Layer 9 of a small transformer language model trained on English Wikipedia (23 layers, counted from 0, width 64). Numbers have three digits each and are written without spaces.
Take only the direct path to the model's output, skipping the later layers: a vector added to the residual stream pushes a token's score in proportion to its dot product with that token's output vector.

Output vectors of the tokens that the questions are about. A number n stands for (n - 500) times 0.0074.
" Angeles": 712357672554442372633604372588384308524097259636688556363481625222697644532513478554675124569760590264534441675809330718633541409366665432414456501239207780473517417373484720525428456398523687
"1": 491538591502454290608469635495515569371512562534499662394594572538359496518315439696570482462611396313597483618525411630475531390482340516469438615567485536395411563422559554537484641385354533
"wn": 552682871650457535589452488501561346509201274571690482421616465490471741542437446657510398425481506303502465545515429550433492394531444515483506726503482525465362588503476555473344720398395358
"cing": 774428530590394339679739375712513337412128435508745548737500402263205422541621272734429370488602575197465510629466415725487323442420503543498490640532535469499620468624540564509522870450279418
" density": 684487563622452133521525569382304507357334356529550558395453428485379426561525430580570337493716666382698558525508320523395542675546478699457420637409707655606362527540501356457554616595405469
"\n": 510615367474623465515438566458550479532175518649398600478446510530571518505352348395490426322690631593595452539408495453385636523606472616482502486436460453407623552381303538474631664533546614
"hood": 825594557594352399649288609499378272421250439634620709250608446682507675498681403711384496590499456392477385561451403574471483336623455365404425429616523633521510328500362681441236737542510653
"ges": 709471548557414457618690602666526454331419479451558450479532326599419642520466307643424276489642578296537348425579556618361383523472508635474381456596596513542440383612479456507504722420493444
" →": 580712532531505219421443655636415337307344596341578687650469650471368437541411313521808412387567711403693501426462450542500393338552571500474552565290459474433535396477453344496527914422591711
" YouTube": 668647712592530577650480501498292530385111619486527697387484475386514528554243478551649416451671356588573443498480489593449553310528699392494411428436632445481455252556334528624554774396483477
" Peak": 552470781544448519556475539578541484486140430491587611586483335527316504543628431481836291480530618419673470551497486432302382381403491524440300610488574360648611484618377582508515599439471544
" Pld": 623341675593487418440578579581400584172290521623512709623591540606368777560492542540488321198591799425750558583448621514265311441461580604383215402409590385441471554458313421548562631404615473
" °": 552437658628299369722521539184204392299428389596542679570763422482360571537401587610612310315833859278624303542378403466429465595419459475436403563374587608504401607433512560564581807389716449
"cest": 507513658633507579803415576388576128387234103665742533498647325550443521561555388703502514547608550193576452601654451566565353647553565336476438469415267352579504356755353435450389611504623656
"iled": 502593474713633435661655620532470592452141442401841548527593544384466597546418451570468162371453504438489694592583586471518356430336611691467447499379448522588424565393343441484493676434405434
" Votes": 674577606524403502675632621564298556363289371540562580481591519656337741559579461550639383433527536472566376541554510480455351622469436585454146606331551594399464543444370386636372572427452505
"form": 663576547652473546674639472627523327333375503463651637367601444455499492524481339469526251494455718296533410435418393497346541482490479522473440500400557193561552439582507686686630598585337636
"cap": 588566648674240521471652376520511440511410440574677525416525389621513556540545447399624496444512592306557427518467379628501504530215471442433344456552453396467288364516420568675650687569645606
"cent": 617598495595346464674740484604482310399435271643620607540585382521535479540558518375672266516598561438486409609560417607482500475166438589473423545443519297535350459561606500462515577585393555
"wide": 515528463635518386681620508491463548369258516381623788315678631461449566505479331679512602482422528448522681529637421505327430500351331435420206564688452590528540409533426452603334766610283546
"icient": 513666485773594481489708437568343437587340671555512751384573548458301806589373342427665179496580678371517620590671476553535423342267430673431373529455596589497541486284209358399544593580388368
"ana": 557476412626526457632522405548499405501618452646537444486454290675542477504477384559576463505605445362513496492564547537550500319341588480433497531435510504532450538362357547644361717446568572
" architect": 496514588573591389607582574482418461453075560521642569559397444597568514547638501554460478550558573373713492497656335542478551569395719485504376396451428134522510510403414404415378592585628510
"cles": 633512680675409392649569324564446602493532467580849647547524336507481584540451585389516461404531558177588269620538376749562624623267533464459370412464418677399397400555409410340347673395444603
" chronology": 627567526657520548501466393378128644386022454617582728302394523521552658551158406498582301371463567563764348306730589507444471461725507674412467569362406511566298531713132804578731755496383604
" Apps": 758258666598410549627503671691367606316286342424771731420660535644329471603496457404640385249506668431672438346450504578399330562494342593426208463329613683493596388403488480666419676407462621
" believed": 547585523657573306456645495414408618548292308509666457436480494461344561524612489606496425453560776576605518494565568673399606409378551511502432348527419517586423575475319617395228572506410571
"bles": 550526464650466387686611363561571508389431298560552627512612502587311590532275263662424489355666473379685499531638447644412331394512416714480391425646342710535339462647295446471352738407577680
"pre": 600580373625456462659564461570537379510463353457609530377598453610396711542587528322508382545692714418566428476516529398438617330392398489453486555514578403454385493421355453565526591557568492
"hed": 721600473686366451537594618547397355600366388563664585539531291443510613522500562575596400426443530358693576488690453589591425476081505494430482409573266419541290506538584572336516597398478656

Output weights of attention head 1. The head adds the sum of these rows, row i times number i of z. A number n stands for (n - 500) times 0.00058.
o0: 711638795379377492561360664585429452325449343464269489451481400590421391441567432582636643554746625487396485765520323641425645554435520331373630293359417606625542175605560461334761553275492670
o1: 365519462530512486245310320598560518571451594521418680528454421732425390687208249559821530446551577525586515679542549490395548508536718272506433593434450471409785564479351407631443415507583474
o2: 685576542582572243480739540591077453582645611545645366461466434619637354675598570417376700614501333789575286635482385584560374339419491412620545385500414787338555553388489183380523559240388548
o3: 404626447333562504480292542498495567360489415552531470481466379470723475675423547647664405451227465623459661692471818390452285610717404235456896636476611555593470516613473509419334305281367543
o4: 641354802224636463398450572448370336275665662492604443462386383532536382385459603600567525399336575293542266648426580463531384710842349579577478377570494684467384287723568642665391660353550539
o5: 666670419519831656584265632638308215512459470419342478698405470405506558439506477468528575359402420588495509315591346432280330365629292529585930525535613552595582402718446301690485509599492581
o6: 621424620582565626523606567369491178520285308476582559186151682499496561780423671424613760441392472720479337619478367562647325597558635324729666321403140364641593641610606612423670407525396208
o7: 448420407440744218413477518526641707500569396684493350668424518309104476638573483412493349337714579436587785669521304381512490577201532759560425491304432550497811622455493709519493583538310394
o8: 510741295501620447537268610377572800471648928417332680204399312682606501718368345521379380531564431403618734366347712374568560622637604565489534347187328649553474149483163454522727513463673621
o9: 481747647737416235448436541354461472381657373696250348687562463366358393504376554688594522743415514228480435367189544573565491635552285557476536500452623572790751491394505567466433375528419638
o10: 336451555500291610601474485422517446505388701588499435693663642356600619703580503382703657578384516668343447322546368387459722417564567242559647229491555202493580439535375269554349389713621517
o11: 523368572592360360694591604312589620727473368484502446360498380539384529749610707602459689579584769561531407279295343599302580398499549413608422285666421327477695522487536675220550365670312367
o12: 719550458537566409255650627407633326454212334497480439438390547470654523473694453445516414478322756436443525606680519510632499550325494178437508482496487587593564659448669690318565252603524497
o13: 608470454547358495498460515514460559289512644531724413655600592636234690620348673619637501453320340498368576601453622800651463215529392506381544555537354640500387547398311441283303535656537578
o14: 344319425574480626635595565659644532473532422406555832426656661463412482691582546737286285328443363537408496580266374309381523528496212463610192490791715606569559485371492357570418595431554620
o15: 383428391389591787373580460447576233521416615680635683602395357496622548458620333522613493592490593643367454485313690551421496390435407687477524724235396475537507633275333215621658295454604571
o16: 318528534574591728374488783541344374617319347361691590639448170415489542674405448692623492637384694427661523307537675324881495563284636305544461346426420425675423527606574452169329522491613559
o17: 554413425570509594680517438416573350652624546516350586379341483659717569544393549575445488392355152205607300476479653513429630442358455575398615500545456609567513420524631673323636396475500690
o18: 583639619586608651457614392219334429209257640568896385545583442448596401357469529425331262646584582681561617459461458598661631536588541513549531275433408502460505486547248482402561508408617435
o19: 586752664293435537382466443678421620379268397219842446616364541532259545416743467292627377282400505563359349767337588404290452543569526561559353486674396396696651495432660737407579348550825638
o20: 374384509811774542401198618462677518617625586642560507565390512651297439583391503089364369351355583632457550579360589574604774289284387472525587482745642352574383576340479350753399361592622366
o21: 662547724705650568607509547551324373496297702626568332626437391469776620493563440720454382412534381458759496180458290289575347505565480310301478606432536197465417387517566289593584646859457471
o22: 416425338370637590491457520457465531646607425639447526577482465645795467474641479407460611548470599542528327413419287341427320509582539309456559629612366418627365494606635468630492715416379527
o23: 538364242077501685525340728589601597625637823496162446527349387401520620719342376518321663591686517592411465516480462479526678498524656434562398399380599406403241407521737609281607517538670434
o24: 334666511577403064500394649688570469279628666444333380515381402478542457574474183514567375961454305201349504659754588625545625464468275715584489576549613277750614303631752618377635574437446307
o25: 602854389147275670674545485441410499647422653477286588371418524567634393493275359592591501476321585487319629591751650388344578458423365367682433392747438538626515624519238688638587609375491427
o26: 745675544617420333334616366571627821338500538641277716671420524360544429342352719483258326359559545510702528588547428468371700685323484178462371435648470587682497374604420670418355464372587490
o27: 501286289476605571311523475412655275548386693342570441578433585381471587275470452667374818534775458520540710604521504692645510252514440468385302311485408579638654586338620689290439590404842384
o28: 435491181588421344544571622566358546414409466479576348477255537356429548714702405841374244607545208654735655537576352104600653869527671501551531680687427436412442324439280704525597576451491428
o29: 401395496185360285613627761360670472385395579561388773551566551432415475657681491364679339575485505570517686562575567521603661380416617224472416570529495432403123431773619654567267545565306474
o30: 607460505532422365575581482466324466378456482422973624372329612468356676478530449501371580485413452686490471529382303858782526471571608365562623173354751542581413462460369676507475461627306451
o31: 367414617529482803675405288656423555307713547421415567781198555751336569408582710232535816467530553446443546454513493710613597770459561532328289457501394536537407484301647433381357533470311317

Each question shows a token from some text and the vector z that the head gathered there. A number n stands for (n - 500) times 0.0036.

"d": 594429508480494463435454426415423318459453512460570439630602460449483432482495626476392490520399
Pushed down most: "ana"

" |": 578485443557563425475379374361424343455554497478575392583664422468467434386525550427371544475452
Pushed up most: " Apps"

" W": 612445498633524486424513445492452480632519512353510345528532770399326373480658737389392411608281
Which two tokens does it push up most, strongest first? " believed", "iled"

" &": 547415400481555414410525389408472427520464432451590428573692520514449468404493616455380502523456
Pushed up most: " Pld"

"Z": 596573439553497421377415590340456314477425500557456468641538462488504477372605590473437503506396
Pushed down most: "cing"

" Pld": 558405454729483471385665465600434576675579560285491339502540926317264358560615796431424340593167
Pushed up most: " believed"

"-": 478344468600493350222338392250370161709481553575458385715605557662443363497600602394429508327129
Pushed up most: "iled"

" 62": 520478388556510500418407380501496458606436545515704455607557372563471393323596555306463523439474
Pushed up most: "cest"

"\n\n": 495476498627356406290395530276389048608461493640412663587610690522531426402627493437313286385421
Pushed down most: "cing"

"|": 481346461595478351217335393251375166707490561583445377708625573655447360493591603401422513321117
Pushed up most: "iled"

" (": 532406458511508475388359381458566496514373507512704455598610314636509446381482459328476467391565
Pushed down most: "1"

"=": 655434496599615482431443488395283125491424546462473565739336247546532380578676533610600436653329
Pushed down most: "pre"

" 4": 592431481624611468386417451536394413591513486469670512588530418527491407393583652296408516493567
Pushed up most: "cles"

"8": 492381439478578513323375260412276457543297748462550741384406478575431632553526540605368589357216
Pushed up most: "ges"

"V": 566493345501500501411364443363502363434403578539500461599537462548515530407591570509436571504405
Which two tokens does it push up most, strongest first? " YouTube", " chronology"

"08": 524467338499486458493337286357433485568486464634443555509693460553521485311666399421391539457376
Pushed down most: " density"

"c": 500422370552394371318343276314434301460362529389495611465462513419395558404502530280398561436268
Pushed up most: "cent"

"aged": 508479278637416554313422382502510431558426573473585514484701444531455431574501549286640514421214
Pushed up most: " Peak"

")": 565581351555439589435305426402556332499488579637518486634508513584573422394760536503391565496416
Pushed down most: " density"

" o": 509536402640600476459420485370361328560322517501541533626464398584511515563626563542568481533327
Pushed down most: "cles"

" its": 493447450512520506544489483382454490518427455468556483589540399584522513475552515529602483530429
Pushed down most: "1"

"L": 585576432557507407395408600346450319470427505546453454635560463482501491381601585446469502502402
Pushed down most: "cing"

" Pos": 590425469562390354286369496309455175632490537616355579586653727542536483413636569450376344421382
Pushed up most: "\n"

" 3": 640433479662630452288359463463217363426527633405560477542733366489547250444593715223481485413372
Pushed down most: " architect"

" 2": 686394445616666487317384389482236345622475544492508491484598375541466478529634642371412542458406
Pushed up most: "ges"

" 1961": 542507352587541449300398488307411351543313479506542688676490210598493506522600527422558496471292
Pushed down most: " believed"

" 25": 617390604493434399310321433428459434578495747500498539483643620386357208562748558403426663366372
Pushed up most: "wide"

"0": 480452452560588541128370307362181422544322734391562764329443541543458532671531571514329598276149
Pushed down most: " architect"

" 27": 452411337561462531357411308476490444537417572467674497484634397562462499418483520305569551435355
Pushed up most: " Peak"

" 8": 622416427538534571413353335517451462532435564553643441546625312612533354347590530262452533406474
Pushed up most: "cest"

" Hen": 579439456512516387481396395360446367442480468449558383616605406451477457385529574428378532528487
Pushed down most: "ana"

"y": 592389557437472451396454475409463341442455536478555431647617491426481432495489629507383513536428
Pushed up most: "cles"

" 26": 585414609512454362381333456499466466588489773536487514504557620355412230509765576375428667415360
Pushed up most: "wide"

" 10": 712316461558623509369352405528325428522598471519551548582616392519473337502641644302373520515445
Pushed up most: "hood"

"–": 726360536634554482340452371515276488566594582442433453380518439503466516485611627293379657417567
Pushed up most: "1"

" 23": 468442307578454495287400371503507436555402605502611534514661426578463428505540529266584537438244
Pushed down most: "cles"

" 11": 805244611615474594278317399520355592527477758515341528510589533287364094588697620347413597501180
Pushed up most: "hood"

"rad": 677433483483588462412418368372534154466351560411595508751469557580481626444527638412526523637412
Pushed up most: " YouTube"

" 0": 549509359556601512350492546508400433594492543510520541555556499641511526475555572499503452412459
Pushed down most: " believed"

" 30": 625424429563583578421353354541448423586521518567629496537594395606545404398660563316395543437553
Pushed up most: "cest"